Layer 4 of a small transformer language model trained on English Wikipedia (10 layers, counted from 0, width 128).
Take only the direct path to the model's output, skipping the later layers: a vector added to the residual stream pushes a token's score in proportion to its dot product with that token's output vector.

Output vectors of the tokens that the questions are about. A number n stands for n times 0.01.
"rust": 40 1 13 63 -6 -45 -21 33 -76 31 -24 61 -17 -43 62 38 5 48 -6 -11 -6 -7 -7 -93 -47 9 38 -19 38 -47 -40 42 17 -23 25 1 29 10 -37 37 23 4 -6 -38 -47 8 1 -27 38 40 27 47 -4 -35 -5 18 -15 -59 -31 -12 45 48 -66 -37 -7 18 29 -57 0 -31 28 -31 -3 -79 -16 19 -48 -21 15 77 -79 9 -5 2 26 -9 -5 -30 17 18 -45 -53 -18 -14 -11 -14 6 54 23 4 -18 37 -29 7 -31 -31 -9 4 44 38 -44 -4 2 -64 22 11 46 -42 -45 -66 -4 -7 16 -2 3 59 7 42
"log": 50 -21 24 22 35 -67 -10 -28 -29 75 24 -8 24 19 11 -9 -7 13 26 -11 -5 22 20 -25 37 -22 9 -19 27 -28 19 30 -25 10 -14 -14 47 -32 -11 0 16 8 -16 29 -2 3 -11 35 16 19 -18 -26 13 19 -5 -31 0 -42 23 -40 26 -17 -5 -70 25 -12 35 -26 14 -33 37 28 -6 -8 -8 27 0 -64 -28 15 22 -38 -1 -20 21 -30 -2 7 30 38 -18 -28 -1 -40 -12 -15 -6 -19 52 -22 -9 -33 64 6 9 -25 -31 8 -1 3 -21 10 -19 -26 14 10 -7 -6 -39 -23 -17 -14 33 -69 -6 43 -58 26
" hockey": 50 4 14 14 13 -22 -40 57 -57 -10 6 19 1 -13 -8 22 5 -5 -34 -12 13 -46 -9 -40 -5 -31 -23 -30 18 -13 4 79 -32 23 23 13 16 -42 23 -3 9 28 16 -15 16 33 72 -39 19 11 58 21 13 14 36 18 11 -18 -37 -62 60 -7 -21 -1 -25 -35 17 -42 -36 61 -9 -65 -37 -50 74 -9 -27 -27 5 70 -30 -15 36 -22 -12 19 34 -7 26 25 -1 6 -10 -47 41 -76 -11 15 19 -8 -31 -4 18 5 -16 -12 -26 25 -13 -15 -57 -40 -1 -20 -37 2 37 -20 16 -52 -63 13 -15 0 53 -2 11 -14
"phy": 22 -40 25 -2 20 -50 -23 14 24 40 -38 45 24 -29 32 7 13 50 29 -28 8 -26 56 6 17 13 4 -59 22 -29 17 25 -48 34 3 23 30 -32 -7 -12 3 7 -30 22 -17 -28 -24 29 44 55 -26 -5 -37 -25 -36 2 -4 27 -3 4 20 26 24 -44 -25 42 83 -58 -5 48 20 20 6 -29 2 -29 17 -68 -19 -50 -17 -3 -36 -44 73 -55 21 -54 -35 38 0 10 34 1 20 -8 -5 20 63 24 23 18 -18 -7 -31 -40 -16 2 11 -37 -12 7 32 -10 10 4 28 -7 -23 -28 -31 36 -8 -57 -10 50 -26 4
" Pld": 56 6 -22 44 -6 -27 36 9 -60 27 -12 31 26 -79 59 27 9 3 3 -9 3 42 -9 14 30 6 49 -2 38 -3 -20 26 -37 0 61 4 17 4 -25 20 -22 -28 -23 71 -51 56 52 -39 31 5 -11 5 -14 -10 -60 35 -9 -44 8 -55 86 -16 -45 -78 -31 -35 63 -16 -11 30 -19 -16 -31 -75 17 40 10 27 36 0 -27 76 68 19 12 -37 29 -22 8 -8 -67 -15 19 -26 36 -55 31 41 77 -4 -64 -50 39 -12 -19 21 -9 44 -15 15 -8 -52 21 16 -5 3 49 -11 -34 -43 -10 8 -2 -5 -5 -12 32 48
" etc": 18 -29 -5 -3 42 -24 19 16 -49 66 22 17 -13 -34 3 -3 4 20 28 -1 31 -12 -61 -21 26 -38 23 -13 -21 -47 -10 9 -20 7 21 8 16 16 11 -53 -27 -73 4 30 -18 22 16 10 41 10 30 -19 -21 -4 -44 -10 8 9 43 -56 33 34 -55 -61 -2 29 -14 -34 0 -1 24 -52 -18 18 -12 19 -22 20 33 -9 13 -9 33 -3 -1 -3 -12 40 -36 -13 -25 21 57 25 48 -7 67 3 35 8 1 6 -6 33 -55 6 -19 15 31 63 -36 -32 38 -37 6 -39 -14 0 -22 -26 -25 -72 -3 -10 22 -5 -12 -2
"ut": 16 -6 -29 5 39 -16 6 74 11 38 47 26 -23 -9 -25 11 40 -18 39 -14 13 15 -9 17 34 14 -1 20 13 -23 -46 5 11 27 34 2 -38 -25 -12 32 -3 17 -26 10 0 -30 5 -29 -25 -4 32 -5 2 -57 2 3 30 -50 2 -22 18 -38 -30 -5 8 -19 -19 -31 -11 -29 23 -2 41 -3 -13 -26 -11 -23 -41 -11 7 3 -28 -19 6 -11 30 -1 -5 15 -41 -8 -24 8 -17 -35 -13 23 -17 -32 29 -1 -29 -6 -7 -74 -72 -2 34 -8 -17 8 -41 -18 55 44 42 6 2 -2 -6 -23 8 -26 -26 -44 47 -26
" Starring": 34 8 -39 -2 22 -1 3 31 -53 1 -43 -8 -4 -18 25 39 29 20 -68 -17 -10 -16 0 1 9 -5 58 -7 12 -5 -44 -6 -15 48 12 78 35 -22 42 -22 11 -56 -35 10 2 31 -5 -20 45 19 -7 4 -60 -49 -14 6 -23 5 -1 -27 -10 -22 -49 7 1 10 74 -10 -26 -5 -21 -2 -24 -46 -35 19 -20 -26 -12 45 -76 39 16 -36 -59 -5 32 -11 -19 18 -33 2 34 6 42 -56 12 16 1 46 2 15 11 22 -76 -29 -7 40 27 22 -57 0 86 -26 33 10 -28 -27 -41 -6 -3 1 8 1 69 37 -24 48
"oth": -8 -23 19 -3 -21 2 5 11 1 10 -10 17 -16 -25 18 20 14 -9 39 -18 32 -8 -1 -5 29 21 20 -12 17 -12 -34 -21 20 -23 56 26 15 -43 6 49 -48 -27 -28 28 34 -20 13 21 28 43 16 -36 72 -50 25 28 -40 -47 -30 -27 31 13 -4 -58 -4 27 13 -1 -2 8 40 18 -36 39 -36 19 52 -42 14 35 11 8 -9 -15 -17 -56 57 -30 -9 24 -2 -34 9 -30 12 -41 8 -2 31 -46 -15 19 42 -19 -24 -26 -20 -5 22 62 -49 -11 -2 41 -37 -13 5 -2 3 -16 -30 -13 -20 -71 -2 6 27 22
" respectively": 14 -19 -22 29 62 -14 -8 -55 -14 25 -23 -28 38 -64 -10 -7 -36 22 -25 -13 -18 5 -15 -10 -13 10 -19 -11 -7 -80 26 30 15 49 -26 -22 14 -10 -32 -51 -22 -69 9 6 8 28 -12 -3 74 0 21 87 -35 10 -30 24 -30 25 4 14 55 36 -40 -9 -42 46 -15 12 0 -6 18 -17 -42 -22 8 -4 26 -15 -18 47 -35 -10 2 -52 12 13 7 -10 -1 -17 -37 14 27 -5 -8 14 76 1 -13 76 4 48 -25 32 -36 10 -6 38 95 37 -1 -25 20 -45 44 12 -29 7 -55 26 -19 4 44 -24 -29 18 41 13
"maker": -17 -2 13 -1 32 -52 16 -13 -20 5 -7 -56 -53 -27 29 11 -24 18 0 -16 -14 -22 0 -42 8 -3 -16 31 10 -2 -26 34 -6 45 30 45 21 -42 16 -19 -6 -57 6 -1 -37 13 72 -51 -17 32 22 -33 -2 -28 -22 16 3 30 16 10 9 39 -21 -39 -11 5 52 -52 4 -7 40 25 3 -51 18 -13 -31 -25 -33 18 6 13 38 4 -16 32 36 -6 -4 45 -26 0 1 17 21 -47 14 28 35 -65 39 16 32 24 -46 -12 -4 64 54 6 -26 -21 13 -53 10 42 -3 -36 14 -23 -21 -11 -7 0 43 31 -2 -5

Output weights of attention head 3. The head adds the sum of these rows, row i times number i of z. A number n stands for n times 0.003.
o0: -1 25 13 -4 51 5 -7 9 1 -3 -10 17 8 23 11 11 49 11 19 12 0 -22 -16 0 -2 4 7 9 21 -13 -30 -5 13 -28 20 -23 -6 4 -6 -4 -22 -6 -20 -24 -30 -1 -13 -9 -8 -33 0 -32 4 -36 -9 22 16 -32 15 -48 -30 -17 1 8 31 -12 31 27 -7 -36 -26 21 -36 16 3 -34 -10 10 -4 -7 -17 16 5 35 34 -32 7 5 36 -8 -5 -1 1 -28 15 18 39 -30 3 -1 7 -7 31 30 1 -4 -17 -29 -21 -8 -47 -8 43 26 -6 -25 -14 -13 -30 -7 -25 38 -33 -43 54 -33 -21 -10
o1: -14 -54 11 15 -51 -20 -2 10 -2 -4 44 39 24 -5 -22 17 10 -4 -4 -39 -2 10 -3 10 22 31 -16 26 48 17 -5 -9 1 -8 -9 -28 -16 17 -33 15 36 -29 -29 8 8 5 7 2 3 13 -7 -32 -20 10 15 3 14 30 18 -58 -29 -12 -11 0 -10 -10 -12 -24 1 -30 -16 13 49 7 17 -15 5 6 -4 -20 -16 -36 11 9 3 -7 31 30 0 -29 18 -8 1 -19 -6 -5 18 10 -14 -4 -42 32 18 -21 -13 6 5 33 18 -7 -11 -39 -4 18 -37 -19 -11 -17 -47 20 8 43 12 -7 29 14 47 2
o2: 18 -4 3 -17 8 -6 9 18 -30 12 -13 -8 2 -7 -21 -19 -13 9 3 2 -31 -16 6 1 2 7 19 5 -7 -49 37 -11 4 -12 1 -9 -23 45 -7 10 10 -29 -32 -9 10 18 2 3 -2 -1 -3 4 -26 -6 -33 20 -4 8 9 4 -12 33 29 -28 30 -9 7 11 -22 1 12 -8 -7 5 -4 -26 34 8 1 -6 31 -1 -21 22 37 -18 -26 -5 8 2 6 4 40 -14 30 20 58 -27 17 15 -19 -41 -3 18 -28 -7 6 4 33 -30 -2 -42 3 39 8 14 -23 5 -6 -27 -16 2 5 -12 14 -14 1 19
o3: -24 -4 -6 10 4 -12 -4 -24 -9 31 36 12 -15 24 29 14 -16 4 -43 -50 46 13 -20 -33 -42 -18 2 0 -16 -14 5 1 13 -45 -18 14 -8 -10 8 -7 -7 -17 -19 16 -21 -16 2 -1 -37 23 5 4 -1 36 16 -1 -31 14 -27 11 12 -44 18 32 -8 -26 19 -16 -31 -17 -32 -30 -10 11 46 20 -15 -20 -5 -8 -9 -31 -25 24 18 -34 8 -18 -14 5 28 17 -18 -4 -10 7 -23 7 -15 -5 36 -13 -2 -6 -10 -13 -16 11 -27 19 -3 33 -7 13 -8 7 -13 15 16 3 1 52 -33 1 2 45 11 -31
o4: 15 -11 8 13 -6 -12 -36 -15 10 28 14 23 23 -13 -11 21 8 -15 -9 4 -3 7 -26 29 3 -11 -2 15 34 12 -13 -2 1 2 1 -20 1 4 -23 -11 2 -16 32 12 -31 -14 20 10 -2 13 4 -21 -4 13 5 -36 31 11 -10 3 19 16 33 18 -12 8 21 -9 -1 -4 24 25 -32 46 5 -28 -16 20 -30 28 11 20 -32 24 27 -28 -20 -34 12 -27 27 34 46 -2 -7 34 -16 11 -5 5 -2 9 -18 27 22 -7 -12 7 6 32 -8 3 -28 -15 3 -20 -19 30 19 -19 16 -16 30 6 -7 30 28 -19
o5: -36 15 23 -13 -23 29 -3 31 -18 -14 27 -10 -24 1 2 -20 -8 -14 27 11 -41 10 -7 11 6 3 -7 -7 1 -26 -21 -1 15 4 -27 -1 -1 12 -31 -47 -14 -39 43 -31 25 -10 -6 5 14 12 -20 -9 -6 -1 -54 14 -24 10 29 2 -45 -2 10 -12 -6 -21 1 35 -3 -8 40 1 10 11 31 24 -25 -6 -9 -16 18 -23 4 1 6 31 4 -6 -18 -3 -31 -11 -2 -18 2 33 24 -13 18 -38 20 -18 -4 18 6 10 29 3 -16 1 -10 7 -1 1 -12 -4 -7 77 -43 -32 9 -1 -15 -36 21 -30 1 -51
o6: 21 -12 14 -1 -11 -3 -17 -6 14 24 -14 17 11 -16 46 3 22 -14 21 -33 56 -23 31 -5 -1 -5 0 -2 34 17 11 3 -95 5 15 5 16 -21 8 60 -11 9 -21 22 -17 11 31 -8 -7 -17 35 -36 -2 9 5 -25 22 -2 -29 -46 -7 16 20 -4 6 -3 15 -22 12 -18 2 11 9 7 28 -36 -22 19 11 0 -9 27 -16 4 30 10 7 -5 -31 4 3 -13 -3 -1 25 -7 -10 53 18 1 -9 31 8 -20 34 3 -32 10 13 4 -3 36 4 -19 -3 -40 5 -10 32 -44 12 -24 -2 55 -28 -9 -5 56
o7: 10 -2 45 23 -32 -28 25 9 5 -9 17 -2 -13 12 -9 -56 -30 -19 -63 30 -29 -7 -29 -8 44 17 -21 2 43 2 -10 -23 -35 35 -7 -3 0 4 8 -36 -1 -11 -12 -5 -4 -8 21 16 -17 -19 23 -21 -5 11 -6 -3 -29 0 34 -34 -20 -4 -7 24 -5 25 -65 20 5 -1 7 25 -20 -25 -28 -27 -24 18 -5 -20 4 -24 2 20 18 1 44 61 29 -30 4 23 -2 32 2 -37 -7 7 3 19 5 -2 -17 53 -29 7 -22 22 -18 -29 4 -3 -30 23 -8 5 9 36 -12 -10 18 -17 2 18 -17 -45 -30 -31
o8: -33 10 9 1 24 18 -13 -8 2 -5 -28 13 50 -19 -36 -16 11 -41 17 -7 -44 -17 19 -12 23 7 -20 4 -12 1 -23 -9 16 2 -22 -15 21 -7 -1 56 18 9 -8 -19 -27 -14 -29 -55 -5 15 -38 36 -5 14 -19 -10 -25 32 18 1 20 36 2 34 -13 -6 -28 -5 -73 -1 -14 16 6 3 -16 -7 14 -20 -9 -41 0 27 -30 -23 -8 -8 -17 -1 13 7 17 3 -17 10 -11 -19 4 32 -7 21 -4 -13 -44 -4 -8 -19 -20 -5 0 -2 14 2 14 -15 10 4 10 2 0 -15 -34 4 23 -20 3 -20 10 67
o9: 0 17 5 23 -12 -13 -34 -16 -1 -7 -23 9 5 -31 1 1 -14 34 -4 -23 -52 12 35 -47 9 -9 -17 42 -9 -31 13 48 22 3 -17 -1 -19 13 -26 18 -5 -4 29 33 8 -12 -13 36 10 -34 -30 39 16 39 -35 9 15 22 -36 9 6 17 10 23 -4 19 3 -7 -7 -17 22 30 40 28 -13 9 16 23 2 11 -6 -3 18 -3 26 15 1 10 31 19 -25 11 8 -6 -2 -26 -19 5 -6 49 21 12 15 4 -25 28 -6 -19 11 -11 -10 9 0 -8 13 1 29 13 -47 37 -12 19 7 3 -27 -31 32 16
o10: -16 -24 -2 -21 16 -19 -13 -34 -4 -4 18 20 19 -8 18 -6 -24 7 19 24 -60 4 19 21 -7 2 -20 6 -7 -9 15 -1 20 -8 1 6 -9 11 -9 24 2 -25 -7 6 -5 -4 -27 21 27 10 14 21 -3 2 -16 33 18 22 0 -6 17 16 33 42 -28 0 22 14 -16 -52 14 -19 -31 32 9 -4 -8 -9 21 20 28 -10 15 40 -16 -36 -1 -17 23 19 17 -16 -1 4 -16 -11 22 24 -35 -5 24 2 -11 6 13 -7 16 -2 -20 29 21 16 -5 -40 40 20 -29 18 -8 20 -8 -6 40 52 -1 -2 15 -22
o11: 19 -8 3 -16 -29 25 -6 22 40 -14 -9 12 11 12 42 17 12 24 -1 13 7 18 37 26 7 31 13 18 31 9 8 -14 -39 -4 5 -23 5 19 5 15 -20 -1 78 21 4 11 -11 -6 19 -1 1 -26 -7 -19 18 16 27 28 41 -16 -24 -22 22 3 -1 8 -22 1 3 -31 -7 25 29 11 5 2 44 -14 11 20 -14 35 25 -13 12 19 25 -11 -9 24 34 21 -18 -53 -7 -15 -14 -5 -7 -5 -35 19 -12 30 29 -4 -7 30 -3 -11 -21 10 -15 -45 -28 2 -16 -1 -14 43 18 34 4 2 -6 -2 20 -10
o12: -3 -17 -5 9 -46 -9 2 -4 -24 7 -17 26 6 52 13 14 52 24 -3 -12 32 -1 27 10 8 -3 1 3 0 -42 -19 36 -3 -3 4 -26 -55 29 21 -33 42 -34 -28 13 16 35 -9 -14 32 -1 11 -8 -26 -4 42 1 -3 -23 13 -42 -9 8 -6 -11 -30 11 44 50 13 31 -22 21 -3 -13 1 11 1 -12 -6 17 55 23 3 13 -7 -40 8 -8 2 -1 14 -37 -2 12 34 -29 20 -1 4 -44 24 -22 -35 -59 -8 -10 -9 7 21 -9 -15 -41 24 9 0 -6 19 -7 39 -31 -3 7 -31 11 9 -9 -49 -21
o13: -5 -18 -22 -19 49 -58 33 7 6 -19 13 -3 2 -22 23 3 7 -3 29 9 -15 2 19 -16 -4 2 -31 -5 -68 -15 9 -14 -1 -12 -6 -28 0 -2 -15 -11 13 35 -19 -24 10 -47 -7 -4 -38 -17 5 -6 -21 11 -13 19 -7 1 20 -9 -15 19 -13 9 52 -1 -14 18 -18 1 -15 -7 18 21 -23 -6 -3 8 -35 -10 25 -9 -17 5 -26 18 -25 1 -4 13 7 23 58 -17 17 -15 -24 -20 -11 -25 14 -4 12 3 -4 8 9 16 11 -7 2 -12 10 -41 20 7 -4 26 17 -7 -12 25 -4 4 1 4 2 -33
o14: -20 2 41 -4 -26 6 -15 -24 13 8 -8 -11 19 17 -4 9 1 -32 35 -9 -6 20 -2 -28 21 -26 1 34 -48 -8 -13 -3 -42 10 1 -12 21 20 9 11 -25 13 -3 12 45 26 -12 26 -32 19 -18 13 -3 -23 -2 -3 5 -33 -56 5 -11 -26 -2 15 -8 23 7 -13 1 37 -5 34 18 34 17 -7 -34 -2 3 -31 13 54 -11 -5 -4 28 36 31 10 45 54 -10 -31 5 -7 -18 -26 -2 40 -16 3 -14 -16 -51 7 -17 18 -17 -18 12 8 8 -24 -14 2 -13 -9 -28 33 9 9 -4 -11 -12 5 35 -13 0
o15: -1 -14 39 2 9 -24 -24 6 -2 -20 2 33 7 36 -1 -10 1 -10 -18 -8 16 15 10 0 -10 -15 -15 1 36 -16 -23 39 -17 15 -11 -16 13 -8 14 15 -16 16 3 -4 -11 5 17 34 -4 -25 -11 37 12 -16 11 -25 16 49 -13 -15 -18 -30 7 -6 -22 11 -4 44 10 -11 -46 16 -29 -11 -20 -27 -1 -3 18 10 9 9 -29 -4 2 18 14 -17 0 -44 23 4 29 -42 1 14 37 -11 3 -13 10 -14 21 -10 35 10 41 25 -2 -26 -28 -16 4 56 -42 26 -24 5 -20 10 -13 5 -37 7 28 -32 1 -9
o16: 44 0 0 23 40 14 -32 -15 -5 3 -22 20 21 16 -2 3 -8 7 8 -18 -13 -3 18 -15 -36 21 -34 -60 -6 -13 43 -12 95 10 -3 21 14 30 -21 5 -34 -8 -14 0 31 18 13 -13 22 -19 -21 -11 9 19 -13 10 -20 16 2 -35 -17 26 -17 40 -25 44 28 40 -11 19 3 -16 -19 -27 -21 3 40 7 37 54 -16 4 -38 19 1 4 -33 -32 -43 -2 -27 -21 6 38 -5 34 -4 -22 9 27 -1 32 -20 -28 35 11 24 -24 25 9 5 5 28 14 4 -25 18 -2 -12 -12 -6 19 44 6 -15 12 11 32
o17: 37 -17 -11 -3 15 43 23 21 32 11 9 8 -4 15 20 16 30 -12 -5 -18 20 -30 -16 3 39 1 29 15 6 -21 6 -17 -41 -28 15 10 38 -3 -27 -5 -1 27 7 -6 -12 -17 -31 16 -28 10 29 -20 5 20 22 -5 39 -18 9 1 -38 0 6 34 35 6 -31 -31 5 -9 -2 -18 41 14 -34 -2 6 -13 -4 -13 11 -11 50 3 -3 4 -17 16 -3 29 16 12 -13 -42 20 -15 16 -23 -21 -24 -19 7 15 33 30 8 -29 -2 -10 12 5 3 -30 0 6 -10 -3 -7 16 9 -42 -7 -12 -17 4 11 26 36
o18: 11 -23 -34 8 4 14 12 -27 16 -30 -25 27 15 -10 -9 38 24 -12 -23 48 35 -14 -12 32 -13 11 -8 -22 8 53 -29 -32 -17 -9 27 -23 -67 12 17 -26 7 9 58 -46 -15 -11 -24 4 6 -1 -13 -27 25 -16 -3 -8 -15 -35 -9 -8 -24 -1 -28 -14 -2 -1 21 2 49 -1 -37 7 13 -9 -4 -13 -23 -19 16 14 -16 -18 -3 49 8 3 -22 10 -7 -11 -3 3 12 8 15 -6 10 -4 -6 4 -18 -21 -38 -19 -32 -9 24 -13 23 -13 -26 28 17 -3 -10 -5 61 -6 29 13 6 -17 -5 48 33 -1 -35 7
o19: -5 -21 12 -11 -32 5 13 32 -17 8 15 40 -42 -24 12 -13 -27 8 25 -12 14 -12 -26 -1 6 -43 13 3 10 17 -30 -17 -26 10 19 22 -11 -17 4 -44 3 -18 -3 -13 9 -5 38 -12 2 -1 3 -24 17 16 -11 -17 -20 -17 14 -12 -20 25 19 11 5 -26 2 -1 4 8 21 28 41 17 28 20 -29 -5 -35 -33 18 -6 -16 11 26 9 24 13 -9 -24 -32 -41 -7 23 33 -5 -7 1 58 -35 24 -3 -10 12 -28 -28 -37 -43 -10 -26 24 -21 1 -22 4 -36 8 25 3 -46 10 -22 -53 18 26 -25 -28 -22
o20: 3 2 19 -30 -10 5 -20 -27 -13 22 -11 -55 17 -3 -36 31 -3 2 8 -22 1 9 23 -9 -30 -11 14 21 31 -26 -30 5 -6 14 -12 -3 8 -33 3 -36 -10 13 -13 2 -20 12 16 9 6 24 -8 5 9 -5 15 1 -13 -16 -34 8 6 -21 -1 -25 -40 47 24 11 11 -4 1 22 10 -24 8 13 14 -1 5 60 8 15 7 7 -8 8 -16 -10 -2 3 11 -21 42 -4 -20 14 15 28 -4 55 19 32 -9 -39 23 -22 63 -12 12 -10 -27 -22 -40 -8 45 38 -38 7 1 35 -4 -4 -24 1 30 5 19 12
o21: 46 12 -27 11 7 -10 -15 -19 20 6 2 4 7 17 8 17 42 4 -5 -8 -14 5 -2 -3 1 20 -23 -23 9 3 23 -5 -7 -12 -6 -20 14 21 -2 28 -32 11 -40 -12 11 2 -6 -9 -11 21 21 15 -15 -5 26 29 5 -18 -32 11 37 9 17 -7 -30 3 28 -16 -31 12 1 -4 -22 -5 2 -26 6 -20 5 53 -27 23 18 -31 -9 -10 8 -26 8 15 15 22 2 -5 -10 15 8 13 -27 5 -21 -7 -20 -17 19 16 14 -13 -36 38 -37 16 15 6 -1 35 28 20 9 -2 -3 11 3 -18 20 36 -32 40
o22: -20 28 4 22 0 22 -14 -18 26 1 -11 20 -3 -30 22 15 7 13 26 16 4 0 48 3 -16 3 -4 -10 15 36 2 -5 -42 32 6 -10 12 5 -6 21 -1 14 -26 -5 -5 2 26 -8 30 -18 18 4 -7 -25 3 -11 18 -32 -44 10 21 12 3 -8 -49 -10 40 -4 -1 -22 4 -33 14 14 6 -19 -10 5 26 47 -28 35 25 -8 12 -7 -14 6 -38 -9 2 -22 -9 4 -18 4 7 70 -14 -10 -66 23 -13 -23 -3 25 27 9 -1 13 -10 43 -22 -18 11 3 -28 -2 -17 -1 9 14 15 16 4 -16 -23 48
o23: -19 9 -48 -1 1 5 6 -21 -7 -21 4 -3 -8 24 1 24 -24 -45 -28 2 2 -11 -37 38 -16 -6 16 -1 0 -4 18 -6 2 -20 1 -34 12 18 35 -10 -26 -5 -14 -9 -12 -8 -12 37 -1 -19 -34 -2 -14 9 -13 14 -6 18 -61 5 -12 -12 12 24 2 -12 -37 15 -16 4 -2 22 6 10 -1 7 2 7 -40 -15 25 6 -20 10 -32 -5 1 15 -11 -28 23 3 18 21 -30 -15 -20 -33 -7 52 -2 -14 -46 -9 16 -2 -24 -1 21 -20 -17 2 -12 14 7 19 4 -8 -19 27 8 3 -16 -2 7 38 5 -22
o24: -3 5 -8 19 44 5 -11 63 -13 -24 -20 11 11 -37 -14 1 -8 -8 -25 -3 10 -30 16 -9 -2 -15 -4 -31 6 9 30 1 -25 -17 5 -12 -18 -7 23 -3 13 -15 -20 -14 -17 17 33 24 11 -6 24 16 -5 8 -3 31 -25 -7 15 1 -11 -7 14 -1 13 -1 -27 -4 12 27 2 9 10 -25 15 -29 -27 30 -17 -35 9 -27 -1 24 8 15 -40 -5 18 -2 10 46 26 14 27 27 3 -12 7 63 -16 -14 2 23 -28 -10 6 27 32 -11 -1 8 34 -50 -13 7 22 -4 -37 14 21 -12 -94 11 23 -16 21 8
o25: -26 -16 5 11 -88 -36 -10 -11 7 12 24 6 5 37 -4 14 22 -22 -17 -12 -3 1 3 12 24 -19 18 30 15 -56 -16 12 -24 5 -22 -33 -3 -11 -8 15 -5 -31 10 10 3 -18 -38 34 -5 8 -12 1 21 1 -10 8 -3 19 9 -23 -13 -2 -3 11 -13 -2 -41 15 7 9 -36 -40 -9 -6 38 -1 -14 11 4 -50 44 -51 19 29 1 -22 13 23 -21 8 41 -12 -50 0 -24 -4 -11 -11 -8 -41 17 -12 -6 20 29 10 5 15 -12 -4 33 10 -2 28 -1 2 8 18 22 26 41 -4 10 -8 -7 -8 28 -53
o26: -18 34 -2 11 53 12 10 -2 8 -4 -17 1 12 7 4 17 11 -13 24 -27 -28 5 31 29 26 -17 6 24 19 3 -41 25 11 19 1 2 32 0 -11 -32 35 6 17 26 -12 25 -1 11 43 5 21 -38 -16 -22 -10 35 9 29 17 -5 -19 -24 -18 -20 -1 34 -2 28 6 -35 -1 19 -36 11 9 -17 34 -11 -3 30 3 11 -17 -26 29 -21 2 -1 -11 2 -21 22 -1 -5 17 2 -35 1 -44 5 43 47 27 -2 29 -7 15 10 26 -15 -33 -14 16 2 45 -12 4 -12 21 18 -27 36 -19 8 13 -21 -41 10
o27: 6 16 30 -8 -26 -17 25 4 -14 19 5 -4 15 -19 -22 2 -2 -9 27 -20 -20 15 -13 21 -6 -4 -29 -8 21 -12 22 -11 41 54 28 26 31 3 -30 -34 -5 -27 -21 6 -25 1 -18 -25 -5 3 -35 20 -12 4 -11 34 7 -2 29 -4 21 14 -16 6 15 12 -2 27 -23 34 -6 3 -9 20 -9 4 25 41 -41 -18 -14 -11 -5 44 -23 13 24 -4 10 21 12 17 -17 8 7 15 -14 -1 -6 25 15 18 -40 3 1 -17 -11 -2 -12 -3 26 -21 3 5 3 -34 21 22 29 2 48 7 -7 -2 1 -6 -6 13
o28: -13 -19 -11 10 42 29 25 47 36 28 10 -23 4 -1 -3 -3 -13 30 -16 27 -33 0 19 -28 4 -20 -3 -31 0 7 8 -12 29 9 21 29 34 38 -21 1 9 43 -10 18 33 15 -21 -8 4 -13 22 2 8 13 24 8 10 32 4 36 -11 -42 10 7 18 8 -16 20 -10 18 41 17 -20 10 -3 56 26 -35 21 29 -11 -21 -30 -36 -48 22 -5 0 -6 4 11 -12 -8 15 -33 -17 -14 -17 -8 15 21 50 22 10 14 40 20 38 -5 7 26 -9 6 -6 -42 -3 0 -34 -12 -1 -14 35 -11 -10 -25 -7 31 59
o29: 1 -37 2 39 -28 9 22 -30 6 4 -6 -8 4 32 1 21 8 -4 15 -15 18 23 -28 7 -11 -16 4 22 -6 -7 4 -42 29 23 20 7 23 28 1 23 -17 -70 -3 -15 0 6 -1 -12 -40 8 -2 10 29 -3 -57 -26 20 40 17 8 -18 -2 17 -18 13 7 -12 -10 -13 -23 17 -12 -16 23 33 -9 -11 -5 -7 -16 21 -16 -47 -11 -5 -10 -12 -23 5 13 19 -14 -19 8 -7 -23 21 -2 -5 -12 4 19 10 -41 -6 4 -35 41 -12 0 37 -2 -27 18 -3 -13 -7 -38 6 -28 -7 -15 20 30 18 8 -34 12
o30: -16 -30 -11 10 -3 -39 9 2 25 10 -12 13 23 -19 -7 15 -3 12 13 -15 -16 -12 2 -14 21 -31 -10 -11 -4 -12 -8 17 16 2 3 -19 11 -12 -46 -24 20 12 -18 4 -10 0 -27 2 22 26 -30 -13 -18 17 31 42 -59 14 0 -20 -1 6 19 -21 24 -22 -21 19 -49 -7 5 32 -37 58 14 -8 -14 -13 -31 7 24 -18 -28 -15 -20 35 -14 -18 -16 26 15 -17 12 -22 9 -5 -6 25 -6 -2 19 4 -13 56 -16 10 -22 -28 25 14 -2 -26 18 13 -6 0 3 32 13 -14 -20 9 -26 11 9 -31 29 5
o31: 7 17 -3 -1 -1 -25 -15 1 -6 1 11 13 6 3 30 -15 -17 -6 19 -26 52 -2 22 -14 5 -11 -15 -18 -19 8 25 27 10 26 -22 57 14 15 33 -18 -21 -16 15 23 -47 13 10 13 -16 -32 -10 34 -21 -6 -12 -14 -14 -39 2 -14 -15 1 -8 7 25 -2 2 -9 20 -22 13 -15 -3 -6 9 16 45 -3 -17 13 -28 23 41 -20 22 42 -28 -20 -6 37 -20 -25 3 -27 4 -11 1 4 -3 0 12 11 57 13 5 -17 2 10 -1 5 -49 12 3 -27 -12 -15 11 4 -27 -15 -23 34 28 -11 -22 -6 -30 15

Each question shows a token from some text and the vector z that the head gathered there. A number n stands for n times 0.035.

"ol": -10 7 40 -32 14 7 2 -28 4 44 -17 3 -20 -19 -19 22 31 -13 -40 -21 24 11 1 -44 24 -22 5 -9 11 -19 5 39
Which two tokens does it push up most, strongest first? " respectively", "rust"

" See": 11 4 -1 19 7 -1 -4 14 -5 1 -1 -2 4 13 -17 34 -46 32 -10 -19 -1 15 -19 -5 -6 19 9 -7 -20 2 26 -20
Pushed up most: "ut"

" ab": -22 -22 -6 8 -8 -22 32 -22 -1 -12 2 -16 -8 12 30 -19 -3 -7 -24 -9 -22 17 -3 -9 -5 -14 3 -3 -14 13 -20 17
Pushed up most: "rust"

" |": 7 28 -9 4 21 -5 16 48 -1 -18 2 10 -10 9 18 29 -59 6 -4 25 -9 -5 -1 6 10 24 -19 22 -37 -11 -7 -14
Pushed up most: "ut"

" final": 9 11 -7 11 -8 -32 1 0 3 15 -15 13 26 -10 16 3 2 8 7 -11 -11 14 2 11 1 -19 27 -6 20 -1 5 27
Which two tokens does it push up most, strongest first? " Starring", " hockey"

"ro": 4 -10 6 8 16 -30 26 -29 6 0 -5 -10 -4 7 16 0 10 6 -22 -10 -16 6 -13 10 5 -26 27 -5 -6 11 -24 12
Pushed up most: "phy"

"Ch": 29 -16 18 -37 22 6 -4 -22 -19 4 9 8 -27 31 -22 -30 33 -7 15 12 -19 12 9 -3 10 -22 1 7 -35 -64 16 -28
Pushed down most: "log"

" Sang": 8 -5 21 -2 -3 -5 3 16 12 -2 0 -19 -13 14 -16 11 -20 6 -11 0 -3 -2 4 -13 4 -19 0 11 -16 -7 -1 16
Pushed down most: "oth"